Layer 3 of a small transformer language model trained on English Wikipedia (9 layers, counted from 0, width 64).
A neuron's activation on a vector x is GELU(gate . x) times (in . x), where the dot is the dot product.
The model reads these tokens: "a" " |" " 1" " M" " |" " 1:" "3" "8." "20" " |" " $" "3," "8" "30" " |" "\n" "|" " 190" "6" " |" " C" "oy" " M" "aid" " |" " 4" " |" " T"

The vector x that enters this layer's MLP at each token. A number n stands for (n - 500) times 0.0062.
0 "a": 540,433,418,493,637,325,564,425,396,642,492,425,399,395,749,618,472,424,262,470,676,753,610,467,220,488,497,369,507,576,511,532,347,657,485,604,672,609,698,534,822,420,481,451,454,598,411,581,366,361,631,508,265,561,602,691,317,481,134,457,225,408,766,246
1 " |": 490,352,208,295,796,466,613,518,523,405,499,700,464,685,699,736,440,339,494,463,635,716,523,443,208,479,520,399,496,698,667,577,407,643,543,613,694,490,528,452,782,548,587,440,669,550,432,842,448,395,657,345,283,494,446,454,527,469,234,405,346,522,654,332
2 " 1": 548,400,413,695,765,492,692,609,400,508,497,660,404,654,682,573,526,621,599,462,483,578,534,537,271,410,507,304,404,688,815,429,286,379,552,632,628,427,546,453,961,537,770,451,446,503,167,638,476,395,611,301,345,409,428,663,327,453,475,530,470,775,675,229
3 " M": 606,551,379,604,683,457,587,681,485,583,462,673,407,707,598,573,309,738,190,552,477,540,748,463,464,534,538,391,491,683,823,457,510,498,347,485,593,371,663,161,648,144,384,454,524,508,232,382,442,442,574,390,304,544,522,622,287,474,705,262,475,492,603,143
4 " |": 380,287,247,524,539,508,576,644,515,308,477,749,378,660,573,455,524,508,577,474,631,723,649,452,287,451,523,317,514,642,648,483,432,558,472,630,706,515,512,582,699,652,496,468,564,476,255,845,313,284,761,405,254,673,524,501,440,528,786,480,229,607,600,352
5 " 1:": 615,426,372,527,727,509,681,665,568,480,477,534,369,791,491,390,467,582,537,645,522,566,599,517,386,488,405,204,522,878,676,515,351,499,479,525,518,456,464,442,883,539,574,309,479,433,115,784,429,183,565,533,365,641,397,733,505,434,601,615,539,724,567,229
6 "3": 490,447,537,435,760,687,560,631,473,561,605,381,526,562,784,358,513,475,477,658,546,529,772,452,408,450,599,226,359,566,780,641,425,504,432,485,544,494,541,531,789,455,566,343,352,435,184,439,540,191,685,460,267,571,420,748,223,309,504,482,397,822,581,213
7 "8.": 657,614,473,437,768,639,479,576,484,343,638,416,525,737,446,333,303,429,407,643,814,649,686,483,198,481,601,419,475,973,560,563,424,509,505,367,394,324,443,598,560,451,571,314,469,499,381,365,407,264,574,508,382,585,429,591,379,465,297,551,387,816,537,126
8 "20": 508,566,620,448,648,626,448,406,622,471,541,447,465,519,689,604,397,393,623,509,707,515,540,528,325,421,552,454,337,736,828,462,498,526,653,483,460,549,652,379,903,336,622,389,515,538,231,429,695,297,480,534,263,541,456,765,380,336,219,536,230,767,565,258
9 " |": 408,350,366,458,801,558,450,541,526,390,641,743,567,772,506,667,391,337,531,562,641,661,432,478,299,471,533,393,563,702,700,660,346,570,422,553,612,289,349,483,544,469,440,360,616,775,447,598,689,335,616,443,364,532,618,543,486,425,206,368,140,516,442,333
10 " $": 741,463,284,553,553,400,667,820,556,575,552,727,438,556,378,408,599,342,377,613,472,729,590,503,435,401,389,404,436,758,776,423,490,519,576,487,554,363,392,469,715,594,611,243,403,622,150,320,582,187,399,291,543,457,390,684,589,399,415,517,498,567,579,281
11 "3,": 811,492,475,522,717,464,617,623,494,339,604,494,525,556,504,455,585,365,279,683,696,486,746,505,455,595,523,304,444,730,758,338,423,514,354,412,549,339,628,483,436,214,516,356,402,265,368,438,687,216,645,487,255,516,229,725,307,432,497,514,559,763,715,381
12 "8": 742,430,512,448,576,649,612,464,433,507,675,342,689,484,674,584,556,421,585,496,684,393,670,451,347,467,624,400,328,545,787,488,470,589,624,530,624,583,596,439,747,435,540,439,262,478,242,394,587,163,628,466,235,593,383,773,245,394,494,559,375,907,705,459
13 "30": 689,545,644,404,503,697,488,399,602,479,577,394,562,542,565,647,499,412,475,466,614,587,513,527,365,579,580,395,315,711,675,403,499,579,534,460,516,348,468,389,662,422,664,185,333,602,310,359,707,198,483,538,254,680,417,664,329,372,266,507,234,821,594,259
14 " |": 459,354,393,368,813,585,488,537,485,381,624,725,598,711,503,663,430,423,457,533,594,637,474,408,281,484,584,411,531,738,729,626,339,600,360,514,595,205,396,462,547,341,441,267,628,733,550,567,766,318,604,422,337,540,593,541,477,402,185,364,264,575,525,378
15 "\n": 592,504,382,640,592,331,543,619,363,661,552,828,464,728,380,557,478,346,411,658,675,665,646,325,199,439,540,612,402,806,630,559,312,623,602,636,733,343,667,435,713,556,462,235,540,580,230,662,443,452,588,371,336,528,400,658,437,425,467,474,540,646,368,452
16 "|": 600,334,386,628,728,403,556,514,588,521,600,621,377,609,700,505,480,204,671,566,784,349,555,420,306,380,612,548,349,615,566,543,484,476,525,570,649,537,773,410,805,263,638,449,665,434,144,629,674,373,688,249,398,406,461,385,504,491,506,480,439,594,239,366
17 " 190": 701,566,581,775,603,466,497,458,592,411,646,557,660,624,682,520,249,533,695,444,703,577,382,617,354,352,643,508,450,445,669,417,530,495,688,524,593,461,682,613,857,323,644,629,530,538,278,619,742,342,640,424,661,497,367,649,184,366,590,585,325,648,175,471
18 "6": 530,289,592,773,645,614,457,484,499,619,638,475,595,608,726,537,464,376,501,581,730,513,404,568,572,421,583,516,393,556,739,663,397,543,683,509,542,398,497,445,560,427,466,739,379,691,339,391,674,371,606,528,325,705,471,751,233,384,435,632,122,661,237,189
19 " |": 496,275,260,612,715,600,517,511,679,516,470,639,622,664,498,578,419,298,638,464,712,689,488,536,486,518,579,479,497,671,653,674,376,643,540,610,558,392,500,534,610,297,441,568,686,700,463,598,662,383,707,414,365,560,650,532,459,469,250,476,87,573,203,276
20 " C": 646,455,220,746,605,400,448,598,498,537,554,461,643,660,590,436,292,521,751,385,563,558,421,604,521,555,610,703,431,647,821,444,609,647,367,629,618,521,681,351,801,105,494,506,561,567,372,430,658,489,629,405,397,470,458,799,398,421,551,308,272,269,552,262
21 "oy": 508,457,532,481,429,454,354,477,326,610,534,525,409,463,622,321,542,480,502,426,627,550,359,663,262,439,536,284,466,658,444,379,591,469,601,657,491,516,406,623,880,435,371,516,362,454,460,420,510,216,684,454,470,761,544,717,267,489,877,466,56,387,496,506
22 " M": 539,496,280,569,796,411,547,495,492,616,491,646,371,746,730,344,317,715,86,596,499,425,515,482,490,550,585,411,501,602,762,434,433,549,377,594,590,365,497,227,732,153,450,554,637,611,594,451,503,526,552,397,414,713,483,656,394,454,435,253,497,146,613,167
23 "aid": 582,407,477,569,309,504,645,415,219,603,442,642,388,595,729,406,709,521,386,470,598,681,543,536,202,451,582,415,509,648,332,294,604,528,620,657,487,433,578,530,837,467,564,577,422,457,322,461,207,182,616,346,418,790,312,619,480,635,721,422,243,437,530,328
24 " |": 397,214,310,484,832,570,681,560,559,461,429,689,478,614,810,625,467,539,399,401,517,604,607,421,433,522,385,403,466,802,668,562,338,570,507,626,640,299,693,446,668,280,570,592,772,497,439,841,587,375,666,346,270,606,523,523,480,463,224,494,423,557,462,310
25 " 4": 573,313,389,688,617,527,692,571,465,477,399,623,544,679,709,484,601,703,770,598,418,576,505,516,424,541,483,292,432,707,702,467,240,501,562,614,500,412,599,348,920,421,782,534,530,377,276,538,583,275,757,216,443,457,312,731,237,468,439,499,332,573,576,331
26 " |": 379,303,233,493,821,592,679,709,550,439,428,659,591,605,566,564,525,563,566,462,471,624,808,475,490,572,513,296,461,807,698,659,357,507,380,499,520,294,574,377,622,408,531,472,611,538,288,737,537,224,739,371,292,695,568,542,339,515,575,458,354,693,345,202
27 " T": 630,569,252,594,615,417,595,640,346,650,582,585,638,663,506,275,328,625,643,467,355,394,665,598,463,593,510,452,410,690,825,591,448,499,367,558,559,408,656,290,835,177,549,545,478,416,281,521,510,392,571,324,514,586,405,828,331,530,676,266,385,474,598,287

Each question shows the input weights of one neuron of the MLP. A number n stands for (n - 500) times 0.0024.

n81 gate: 589,707,567,380,578,617,432,410,433,624,563,533,513,511,397,642,537,485,354,529,393,570,549,493,584,560,323,572,624,356,515,467,604,630,386,505,475,441,550,560,596,565,363,595,406,551,585,527,432,440,636,428,462,578,602,457,534,611,549,540,276,363,627,525
n81 in: 459,513,662,363,483,431,605,537,445,524,573,351,404,480,545,465,360,558,379,440,300,533,432,422,481,537,563,579,660,417,581,386,475,527,484,570,327,438,689,540,491,571,595,575,442,448,543,527,482,602,599,521,387,622,445,498,366,635,370,466,398,663,637,554
On which token does it fire most, and how strongly? 0 "a", at about 4.9

n144 gate: 319,483,438,423,543,457,358,386,569,380,565,591,473,549,461,594,489,387,578,508,483,465,359,321,438,474,359,474,586,484,529,449,504,471,410,535,628,394,435,496,622,520,494,594,564,488,570,447,591,496,513,358,384,589,537,349,498,408,340,536,490,550,507,453
n144 in: 649,435,645,381,380,535,384,619,355,522,655,452,559,459,366,443,486,320,595,420,477,484,686,475,452,387,557,420,523,593,515,432,354,558,709,410,532,280,478,482,415,579,539,490,471,696,553,538,414,505,475,536,440,575,563,625,346,445,542,570,564,436,611,416
On which three tokens does it fire most, strongest first? 14 " |", 9 " |", 13 "30"

n4 gate: 365,488,296,352,355,404,590,387,399,595,624,348,507,537,422,601,232,409,473,366,277,503,461,648,465,524,478,612,411,346,521,334,514,537,487,622,380,577,542,460,599,416,531,566,615,555,436,437,511,536,376,528,492,553,490,444,516,440,722,495,394,663,597,520
n4 in: 339,569,530,572,434,423,523,403,398,612,569,524,632,455,469,351,483,563,451,572,584,574,490,493,652,569,592,582,636,417,451,259,506,558,392,547,710,629,467,386,639,423,515,703,742,526,425,260,386,493,591,653,520,514,670,516,516,436,562,411,682,431,488,622
Its two highest activations, in order, are on tokens 20 " C", 27 " T"

n50 gate: 513,584,631,472,631,624,548,398,483,581,578,470,392,606,434,708,623,363,555,469,383,530,424,488,518,440,442,550,411,441,366,216,460,485,472,501,383,475,563,634,457,575,420,609,609,522,447,507,480,481,314,476,378,478,324,582,470,457,391,607,486,604,539,514
n50 in: 722,283,405,532,507,519,361,538,627,584,443,395,502,434,562,441,474,582,515,420,552,385,640,604,391,536,559,242,560,624,517,401,265,484,482,500,671,540,645,549,549,503,613,333,492,487,503,497,582,583,488,553,537,528,708,450,505,656,558,724,395,401,522,677
Which token does this neuron like most? 13 "30"

n170 gate: 457,598,551,484,428,524,536,426,425,497,533,592,550,546,485,381,321,446,597,326,534,583,428,411,461,596,668,467,368,584,521,396,348,621,554,575,492,581,188,501,324,420,441,656,436,452,677,427,408,519,671,591,410,671,592,438,516,673,618,585,582,449,454,479
n170 in: 450,494,370,408,536,346,464,474,521,514,281,493,294,432,673,486,290,613,461,615,574,571,517,702,372,448,522,753,461,495,509,455,368,609,354,321,438,517,475,623,486,471,631,623,314,471,669,361,362,678,515,457,545,580,436,634,486,371,321,478,490,587,528,500
Which token does this neuron like most? 7 "8."

n157 gate: 548,459,443,558,260,483,531,491,507,380,530,666,425,577,432,500,579,373,546,525,539,533,484,501,458,511,521,470,646,493,509,483,387,528,494,426,422,701,445,313,631,503,548,456,606,396,424,439,583,561,440,576,516,673,509,285,500,463,542,300,591,576,481,418
n157 in: 570,548,514,363,455,511,444,587,449,439,564,507,443,618,439,376,495,533,416,661,519,333,450,491,432,619,493,459,651,526,564,529,383,499,483,518,473,544,599,538,640,609,542,437,409,428,453,645,532,581,453,457,312,497,524,460,601,540,487,384,395,487,584,621
On which three tokens does it fire most, strongest first? 4 " |", 5 " 1:", 15 "\n"

n35 gate: 639,550,353,614,511,509,418,577,589,504,451,657,477,292,327,560,555,527,506,449,561,422,500,600,320,663,529,462,634,606,497,456,422,579,367,584,451,583,565,704,456,490,478,442,609,424,562,552,431,622,683,528,463,490,463,638,591,539,629,418,485,458,582,566
n35 in: 371,523,675,350,516,581,395,549,472,587,545,568,384,613,626,518,539,444,514,638,444,450,583,470,464,457,434,634,525,336,548,455,665,419,380,689,503,462,458,484,446,557,504,436,633,589,486,465,409,398,502,363,400,452,462,388,342,503,472,607,668,609,432,511
Which token does this neuron like most? 15 "\n"

n141 gate: 446,374,606,614,532,333,413,391,625,409,541,459,357,633,616,481,517,256,423,601,421,419,395,458,553,297,420,609,541,513,465,506,401,655,443,543,488,435,567,449,534,485,391,554,580,548,477,379,348,383,318,622,499,380,549,478,411,472,539,544,468,366,371,509
n141 in: 617,467,498,398,409,517,598,703,636,439,397,270,417,437,636,433,505,587,519,459,534,436,595,428,517,368,511,416,549,445,525,589,471,274,713,547,352,398,499,588,423,599,403,440,527,516,308,474,677,521,410,373,471,460,546,585,598,228,453,496,436,480,599,356
Its two highest activations, in order, are on tokens 18 "6", 16 "|"

n140 gate: 574,570,500,344,472,438,333,481,552,479,569,471,403,423,577,573,498,406,474,516,532,514,553,771,437,629,482,456,428,470,566,437,386,551,463,438,730,454,379,492,582,481,362,520,457,402,519,576,384,547,527,485,692,468,513,424,443,500,324,398,654,493,650,698
n140 in: 325,674,497,442,427,464,517,490,328,391,519,390,262,477,617,526,511,487,396,613,485,331,607,453,677,442,444,450,456,417,471,525,514,623,376,447,520,482,471,400,800,539,595,417,575,510,625,438,572,376,463,439,544,487,422,657,465,604,568,456,526,631,499,455
Its two highest activations, in order, are on tokens 0 "a", 11 "3,"

n61 gate: 390,361,466,584,355,501,603,597,580,324,641,571,499,549,500,354,548,486,570,378,476,585,536,452,636,554,366,585,545,574,574,557,507,539,576,554,486,644,419,527,567,449,365,571,456,351,532,415,554,445,498,321,465,382,571,510,645,427,582,588,439,459,396,513
n61 in: 508,655,537,534,596,511,474,444,558,453,158,620,423,393,361,506,577,489,644,364,567,556,456,511,440,356,534,390,554,456,546,543,565,547,423,485,288,450,486,478,554,629,400,615,649,555,520,532,492,405,483,529,518,502,599,350,466,583,488,438,368,497,470,464
Its two highest activations, in order, are on tokens 19 " |", 4 " |"

n64 gate: 453,412,371,594,541,403,609,435,488,299,386,610,591,498,319,519,747,523,485,609,502,621,486,509,639,547,609,513,480,404,605,529,451,498,368,364,450,570,545,480,551,547,455,641,401,492,456,535,441,365,542,537,564,596,417,327,454,494,534,503,466,436,567,349
n64 in: 570,439,372,639,429,475,637,288,639,270,501,528,491,596,439,580,413,510,486,507,410,478,524,579,459,496,483,546,481,556,703,591,541,531,363,448,416,285,626,490,444,493,351,574,346,372,487,606,503,472,490,458,431,549,600,489,339,556,549,495,535,514,584,621
On which three tokens does it fire most, strongest first? 26 " |", 4 " |", 11 "3,"

n47 gate: 393,459,568,493,383,378,591,740,487,446,345,563,488,380,413,611,668,507,535,491,574,426,330,461,489,227,581,672,498,503,531,799,578,297,460,448,298,612,569,483,555,522,488,422,347,637,437,624,409,388,547,486,646,359,480,519,539,444,541,413,604,514,453,480
n47 in: 713,647,437,552,579,340,346,560,456,548,563,691,499,413,364,563,413,530,638,423,544,433,403,441,395,357,677,531,520,344,461,387,380,625,438,370,603,624,470,494,423,547,597,446,358,404,481,394,485,472,446,620,318,480,463,508,420,612,423,576,487,430,331,447
Which token does this neuron like most? 16 "|"

n124 gate: 526,538,493,515,436,602,566,512,387,548,437,449,448,491,596,593,329,479,581,453,542,493,460,563,593,487,495,464,428,491,574,401,413,434,450,467,470,506,367,473,641,551,521,546,523,551,544,470,689,444,400,472,708,570,424,475,482,374,462,603,504,335,584,522
n124 in: 352,421,390,477,653,551,496,533,614,462,351,619,669,446,430,663,478,682,487,480,454,432,651,528,338,507,499,459,432,449,332,550,692,369,504,454,459,502,421,604,456,652,441,427,388,471,352,518,532,491,559,541,416,376,405,524,497,478,590,424,505,567,539,434
Which token does this neuron like most? 2 " 1"

n39 gate: 541,477,446,550,473,426,400,457,366,432,495,662,465,456,403,433,499,594,606,263,535,604,646,621,543,407,436,503,584,523,527,556,518,494,425,370,502,552,556,498,481,552,308,309,408,511,402,589,456,433,531,498,498,378,527,440,488,586,652,557,411,480,476,372
n39 in: 370,566,471,512,408,602,375,586,440,573,692,543,534,495,497,319,515,532,437,307,595,442,529,488,328,524,422,496,509,579,455,531,358,443,528,340,366,375,583,535,478,382,604,395,390,355,580,559,551,632,531,543,525,362,549,447,616,460,536,587,560,293,565,343
On which token does it fire most, and how strongly? 27 " T", at about 1.2

n109 gate: 551,522,433,440,570,412,602,571,622,533,490,572,545,571,531,525,667,385,638,527,466,452,676,591,477,664,348,517,420,495,550,569,562,312,433,546,535,472,498,377,311,501,678,563,608,722,454,435,545,497,583,472,522,305,484,431,489,442,579,539,474,427,473,421
n109 in: 422,619,347,435,511,465,424,709,346,347,512,453,485,437,392,469,468,546,508,624,378,492,332,656,502,621,606,366,503,487,584,481,576,592,549,605,444,519,383,489,460,379,575,522,438,544,446,306,498,496,442,543,385,517,589,458,569,580,600,511,499,387,499,178
Which token does this neuron like most? 10 " $"

n121 gate: 458,510,482,472,394,423,636,453,473,490,600,503,524,451,551,440,321,541,589,454,477,461,422,617,336,437,462,497,402,570,594,681,447,459,449,440,504,352,553,536,528,414,688,512,516,524,459,501,422,574,431,485,482,430,376,386,528,590,435,433,716,251,482,473
n121 in: 572,648,383,459,492,505,402,467,291,425,601,637,428,368,463,347,423,616,676,553,502,401,524,599,446,475,470,617,323,729,599,628,400,516,470,560,537,406,615,418,446,466,426,596,440,571,479,458,515,472,452,627,473,526,542,434,555,521,433,525,580,353,579,446
Which token does this neuron like most? 27 " T"

n71 gate: 712,539,439,521,438,590,438,407,546,442,694,577,426,573,479,364,500,383,650,462,503,568,566,584,415,554,312,428,461,574,461,439,514,413,368,441,440,490,680,596,437,516,543,321,385,415,522,593,325,536,417,546,374,474,377,430,481,402,420,420,519,416,447,524
n71 in: 520,509,456,469,425,586,466,473,577,463,477,579,537,529,530,460,470,354,593,506,524,536,312,517,494,596,357,450,433,573,502,604,478,562,390,580,582,262,676,560,488,445,594,396,408,403,526,528,434,385,436,480,372,511,598,480,293,490,541,408,621,420,508,445
Its two highest activations, in order, are on tokens 11 "3,", 7 "8."

n100 gate: 510,410,545,357,598,602,438,365,566,440,664,545,384,563,518,604,390,577,616,535,619,473,407,557,568,392,415,477,701,460,556,440,364,578,462,617,492,511,378,510,422,398,673,522,629,389,414,634,456,639,515,491,430,584,522,427,786,493,422,589,561,414,395,442
n100 in: 597,619,682,473,508,553,542,408,305,629,538,567,297,499,549,413,434,450,621,498,438,439,443,479,638,528,585,537,424,530,544,521,591,444,367,445,338,578,323,519,571,489,534,508,509,386,381,405,517,436,554,625,525,310,444,425,346,630,583,652,477,511,308,403
On which token does it fire most, and how strongly? 16 "|", at about 2.2

n167 gate: 476,493,379,440,370,529,369,331,384,496,361,527,419,464,495,429,607,397,531,443,464,625,658,452,555,669,425,432,448,496,678,491,511,226,432,481,388,426,332,481,521,603,398,531,614,657,594,608,684,322,406,405,449,560,573,524,645,573,582,700,534,374,449,451
n167 in: 510,466,572,489,518,693,455,430,441,514,615,535,322,533,506,490,317,432,442,421,366,475,507,606,572,849,547,528,546,497,586,418,669,420,382,463,480,509,451,490,599,424,488,515,444,459,529,455,455,368,402,443,517,582,398,414,436,609,519,522,419,515,591,463
Its two highest activations, in order, are on tokens 21 "oy", 23 "aid"

n73 gate: 384,612,390,659,418,455,496,488,568,330,596,504,506,566,590,559,492,449,411,436,503,547,408,564,390,367,597,518,693,454,494,261,455,483,565,276,348,505,318,406,409,579,515,618,555,433,548,570,514,582,705,664,566,413,566,617,471,484,408,299,423,581,583,348
n73 in: 616,390,620,480,525,366,719,578,572,579,382,346,604,484,378,323,734,509,434,569,509,283,399,281,370,704,481,531,420,566,382,442,605,624,545,682,433,449,479,586,385,434,472,644,528,479,395,449,478,317,570,474,528,457,405,577,631,351,411,587,488,564,542,475
On which token does it fire most, and how strongly? 7 "8.", at about 1.3

n176 gate: 601,541,687,515,555,498,548,422,548,386,583,432,300,414,597,654,497,573,544,678,496,388,448,542,368,492,433,505,534,400,331,525,441,307,551,384,505,615,475,493,518,622,442,453,567,537,395,500,522,572,564,514,420,409,369,584,378,505,376,565,404,487,528,638
n176 in: 415,553,508,320,542,441,414,577,420,602,425,413,609,584,288,591,531,487,438,400,525,537,474,506,417,480,499,582,676,627,411,303,478,542,539,498,477,316,681,460,526,401,409,419,388,657,462,488,407,583,545,590,584,475,470,536,383,492,371,537,466,450,389,478
On which token does it fire most, and how strongly? 0 "a", at about 2.2

n70 gate: 441,569,429,510,597,392,646,485,438,446,498,518,516,379,648,415,381,457,371,482,499,363,460,539,413,708,520,526,526,459,666,535,397,425,602,608,409,551,512,384,608,440,498,604,442,506,584,517,415,508,446,602,502,452,461,541,499,310,490,500,404,559,526,362
n70 in: 643,527,568,520,596,641,477,656,617,449,532,575,699,335,519,469,421,502,524,507,503,643,505,554,529,497,464,521,425,397,521,475,538,350,707,459,547,645,399,381,623,456,548,458,476,371,552,510,334,403,430,620,680,594,547,411,380,445,529,481,636,468,451,560
Which token does this neuron like most? 17 " 190"

n26 gate: 478,675,411,522,502,550,436,448,582,544,682,598,514,567,490,545,494,476,711,494,498,633,619,554,324,675,499,517,595,538,260,410,582,449,553,398,215,502,583,539,565,501,600,520,527,429,567,479,399,716,518,429,366,573,459,439,606,366,353,578,580,566,624,497
n26 in: 541,549,452,498,580,516,401,463,516,597,346,500,473,431,456,536,569,439,736,431,399,417,566,498,529,531,571,296,444,532,505,517,673,497,467,612,457,533,573,623,543,344,367,216,761,452,423,517,414,526,330,544,291,428,383,544,561,488,490,526,608,371,348,373
Its two highest activations, in order, are on tokens 8 "20", 1 " |"

n101 gate: 467,497,522,488,565,548,484,594,472,484,652,419,429,549,495,412,514,467,530,594,414,458,364,441,541,469,511,581,353,618,565,326,640,490,504,410,448,259,411,606,538,490,519,711,472,517,510,684,433,770,499,488,398,528,598,459,542,618,512,479,601,444,593,409
n101 in: 513,705,308,588,625,518,431,530,550,499,359,538,752,525,455,457,615,499,525,411,600,447,690,518,423,420,445,513,474,497,495,414,557,299,367,627,474,466,568,570,476,611,443,521,589,598,529,543,357,444,501,548,327,496,616,532,574,492,365,338,267,502,377,527
On which three tokens does it fire most, strongest first? 24 " |", 22 " M", 20 " C"

n48 gate: 581,505,594,618,494,384,483,380,522,499,440,412,538,722,551,547,491,627,388,540,642,334,395,522,554,518,717,426,512,474,476,460,579,466,415,407,416,323,592,511,416,440,434,380,605,669,581,473,417,732,580,428,680,305,469,364,446,528,435,391,577,423,559,369
n48 in: 631,648,528,450,569,423,477,584,438,525,584,449,594,604,317,645,463,495,521,424,348,554,686,394,497,305,506,522,696,597,574,436,673,504,630,483,398,417,517,293,631,493,452,458,429,626,630,287,471,411,497,476,688,470,559,536,562,296,555,546,379,654,538,363
On which token does it fire most, and how strongly? 3 " M", at about 6.3

n180 gate: 550,380,682,345,446,460,391,532,503,482,574,542,438,662,383,475,468,453,639,265,587,670,489,430,388,246,328,500,578,363,509,468,491,593,351,554,548,287,516,566,461,531,491,419,518,357,619,468,435,555,566,447,386,541,667,504,379,544,374,427,600,430,549,495
n180 in: 526,474,513,518,495,407,666,214,607,322,469,525,588,424,435,649,352,337,378,424,492,516,511,518,458,441,502,520,578,490,524,778,491,342,301,346,530,438,420,343,445,447,418,349,362,556,519,648,567,449,539,318,491,423,428,577,382,455,650,404,431,417,265,394
On which token does it fire most, and how strongly? 14 " |", at about 8.5

n154 gate: 623,450,599,467,474,677,491,714,479,506,611,693,526,532,512,461,746,470,382,466,411,455,556,641,676,540,590,347,526,411,509,539,581,280,542,450,649,545,591,536,492,582,387,438,626,668,389,327,432,636,563,434,453,419,442,373,520,616,575,469,552,436,514,589
n154 in: 489,813,597,388,458,282,450,395,565,332,280,746,515,485,638,419,479,468,499,429,380,500,639,533,513,438,414,605,456,390,587,643,474,783,566,739,499,517,474,502,433,366,448,471,360,511,413,503,551,306,366,658,463,558,629,661,518,500,580,552,561,410,551,495
Its two highest activations, in order, are on tokens 3 " M", 10 " $"

n83 gate: 478,488,364,527,469,355,390,378,567,437,535,447,492,569,493,442,445,515,488,421,491,592,453,653,544,664,486,305,631,358,577,548,397,402,429,472,531,415,645,580,507,525,529,524,538,594,432,491,357,488,557,562,594,581,619,452,415,559,607,359,402,580,555,600
n83 in: 374,541,396,409,371,420,479,481,434,331,417,438,457,387,426,580,627,534,289,391,472,558,436,407,440,465,495,370,490,536,645,578,570,572,575,427,497,467,319,326,697,501,575,735,579,637,638,564,596,496,697,431,530,536,425,569,490,457,511,473,446,567,552,560
On which token does it fire most, and how strongly? 4 " |", at about 4.7

n69 gate: 536,421,453,527,414,530,460,610,414,570,447,425,535,475,394,582,329,507,570,525,534,316,405,582,625,332,594,398,525,493,463,394,388,519,509,472,653,370,585,494,450,469,494,421,587,671,596,482,570,524,514,502,381,256,501,527,598,545,336,404,507,545,620,524
n69 in: 614,637,478,528,618,634,350,623,546,519,461,604,590,323,295,424,433,559,627,586,587,540,522,680,465,490,464,399,432,342,559,479,573,538,554,467,689,610,697,509,361,409,366,531,486,385,578,368,422,408,389,449,331,627,530,530,380,457,714,509,555,644,557,543
Which token does this neuron like most? 20 " C"

n103 gate: 416,445,345,397,518,746,512,409,656,368,511,368,572,603,447,306,494,496,369,471,578,504,471,510,497,504,479,567,603,473,648,488,409,504,500,325,526,488,614,573,492,526,614,664,516,586,385,480,522,569,573,472,412,475,463,576,482,451,529,568,566,654,551,484
n103 in: 416,215,386,395,409,593,643,480,365,497,572,455,423,569,542,493,610,719,463,444,648,537,586,435,542,559,503,577,474,538,542,527,302,489,446,503,603,518,612,583,515,526,402,685,635,452,541,481,509,574,360,508,576,566,396,500,572,532,571,651,323,388,491,439
Which token does this neuron like most? 24 " |"

n151 gate: 472,532,348,490,404,569,660,527,338,298,491,478,409,449,436,484,526,667,512,548,520,504,619,419,470,476,545,508,306,329,559,604,575,474,666,305,524,534,508,618,574,611,574,545,474,482,640,641,567,450,592,521,497,511,585,457,350,442,497,537,328,642,669,626
n151 in: 492,687,435,457,621,321,411,559,373,374,599,451,481,663,521,531,500,585,294,674,513,399,378,632,679,603,566,428,614,449,316,457,545,699,620,483,450,456,362,500,625,416,635,556,632,428,408,500,420,396,390,405,554,620,475,295,538,288,482,498,412,569,374,576
On which token does it fire most, and how strongly? 17 " 190", at about 1.4

n82 gate: 743,504,613,547,573,444,569,524,505,456,390,268,373,534,642,435,554,565,395,533,529,436,522,517,382,420,475,610,648,438,512,629,433,541,419,455,412,555,393,631,572,605,443,551,464,486,489,447,489,712,302,480,691,656,332,481,554,469,457,470,510,636,437,394
n82 in: 422,486,426,477,429,458,560,425,483,519,384,274,494,766,408,307,504,464,720,338,545,735,531,365,547,278,596,448,701,383,528,655,504,301,582,450,520,520,684,572,535,520,504,495,327,643,604,449,434,397,604,487,479,423,467,532,584,530,506,485,771,511,448,455
On which token does it fire most, and how strongly? 7 "8.", at about 0.94

n77 gate: 342,566,524,680,612,463,498,385,467,590,567,278,537,483,327,531,457,555,406,493,456,564,592,438,474,587,586,596,630,504,442,471,444,312,615,347,445,569,518,487,503,491,501,436,579,494,284,343,635,453,346,345,540,422,641,511,586,551,523,572,410,537,421,443
n77 in: 516,768,386,412,312,615,445,521,603,572,492,438,547,506,389,428,529,454,435,412,491,636,583,461,606,459,454,490,518,500,580,337,379,389,476,548,497,585,437,578,676,519,469,475,503,348,396,507,504,415,528,537,532,435,704,473,397,488,616,565,400,463,507,433
On which three tokens does it fire most, strongest first? 10 " $", 8 "20", 7 "8."

n134 gate: 393,386,378,447,600,487,742,502,493,317,493,396,684,408,459,412,601,338,436,459,577,383,463,416,574,507,416,406,329,479,406,670,420,430,573,310,384,565,523,623,360,371,553,724,428,498,346,404,547,527,478,553,389,421,626,564,453,432,412,404,541,487,480,577
n134 in: 514,367,437,344,511,267,489,341,281,541,407,512,511,655,673,559,538,470,551,640,336,515,529,600,560,550,487,605,340,406,461,509,364,498,555,592,439,474,566,707,482,349,469,615,417,552,500,599,640,701,497,589,554,603,445,488,685,459,405,538,482,416,461,560
On which token does it fire most, and how strongly? 24 " |", at about 0.89

n43 gate: 574,473,509,555,511,513,521,676,377,545,530,711,618,521,470,335,553,538,591,498,528,436,532,569,375,512,448,537,539,551,294,452,474,616,427,462,495,540,597,544,539,480,447,438,330,439,636,630,395,403,574,431,600,468,619,424,645,541,385,619,565,355,587,620
n43 in: 462,472,548,540,661,349,511,613,332,554,461,537,600,645,447,423,558,477,445,546,387,459,429,612,585,573,656,592,537,492,484,363,435,524,426,560,396,537,386,500,356,335,570,397,681,567,515,704,315,287,394,452,549,454,421,599,614,495,595,666,500,504,590,603
On which token does it fire most, and how strongly? 23 "aid", at about 1.1

n106 gate: 493,647,446,495,419,567,603,478,597,464,560,611,588,515,427,388,371,564,551,497,321,516,497,526,569,455,699,436,494,714,579,603,540,625,504,538,385,470,518,415,574,725,611,366,313,459,604,536,553,430,419,504,597,546,525,548,498,555,363,659,506,368,319,435
n106 in: 535,448,461,392,447,479,631,479,634,500,436,432,453,599,514,609,761,605,527,578,519,504,540,463,350,536,454,610,369,353,436,515,556,396,351,441,481,594,448,485,471,243,470,521,383,631,346,432,315,618,632,547,417,464,591,554,399,348,484,220,376,511,522,638
Which token does this neuron like most? 13 "30"

n0 gate: 535,510,484,406,554,485,324,464,476,543,336,553,393,503,633,491,520,575,521,478,427,608,607,417,573,508,383,511,523,352,581,655,356,455,640,611,226,260,475,490,412,422,486,615,449,633,531,417,612,475,484,480,565,460,556,501,287,531,692,487,693,540,515,540
n0 in: 471,545,390,422,564,395,433,564,614,474,411,399,292,534,609,760,476,416,460,485,515,589,718,476,573,372,563,465,661,395,619,691,465,511,496,559,467,471,392,550,509,549,498,494,383,264,461,345,559,501,632,420,594,482,570,478,499,583,556,497,536,670,631,396
Which token does this neuron like most? 3 " M"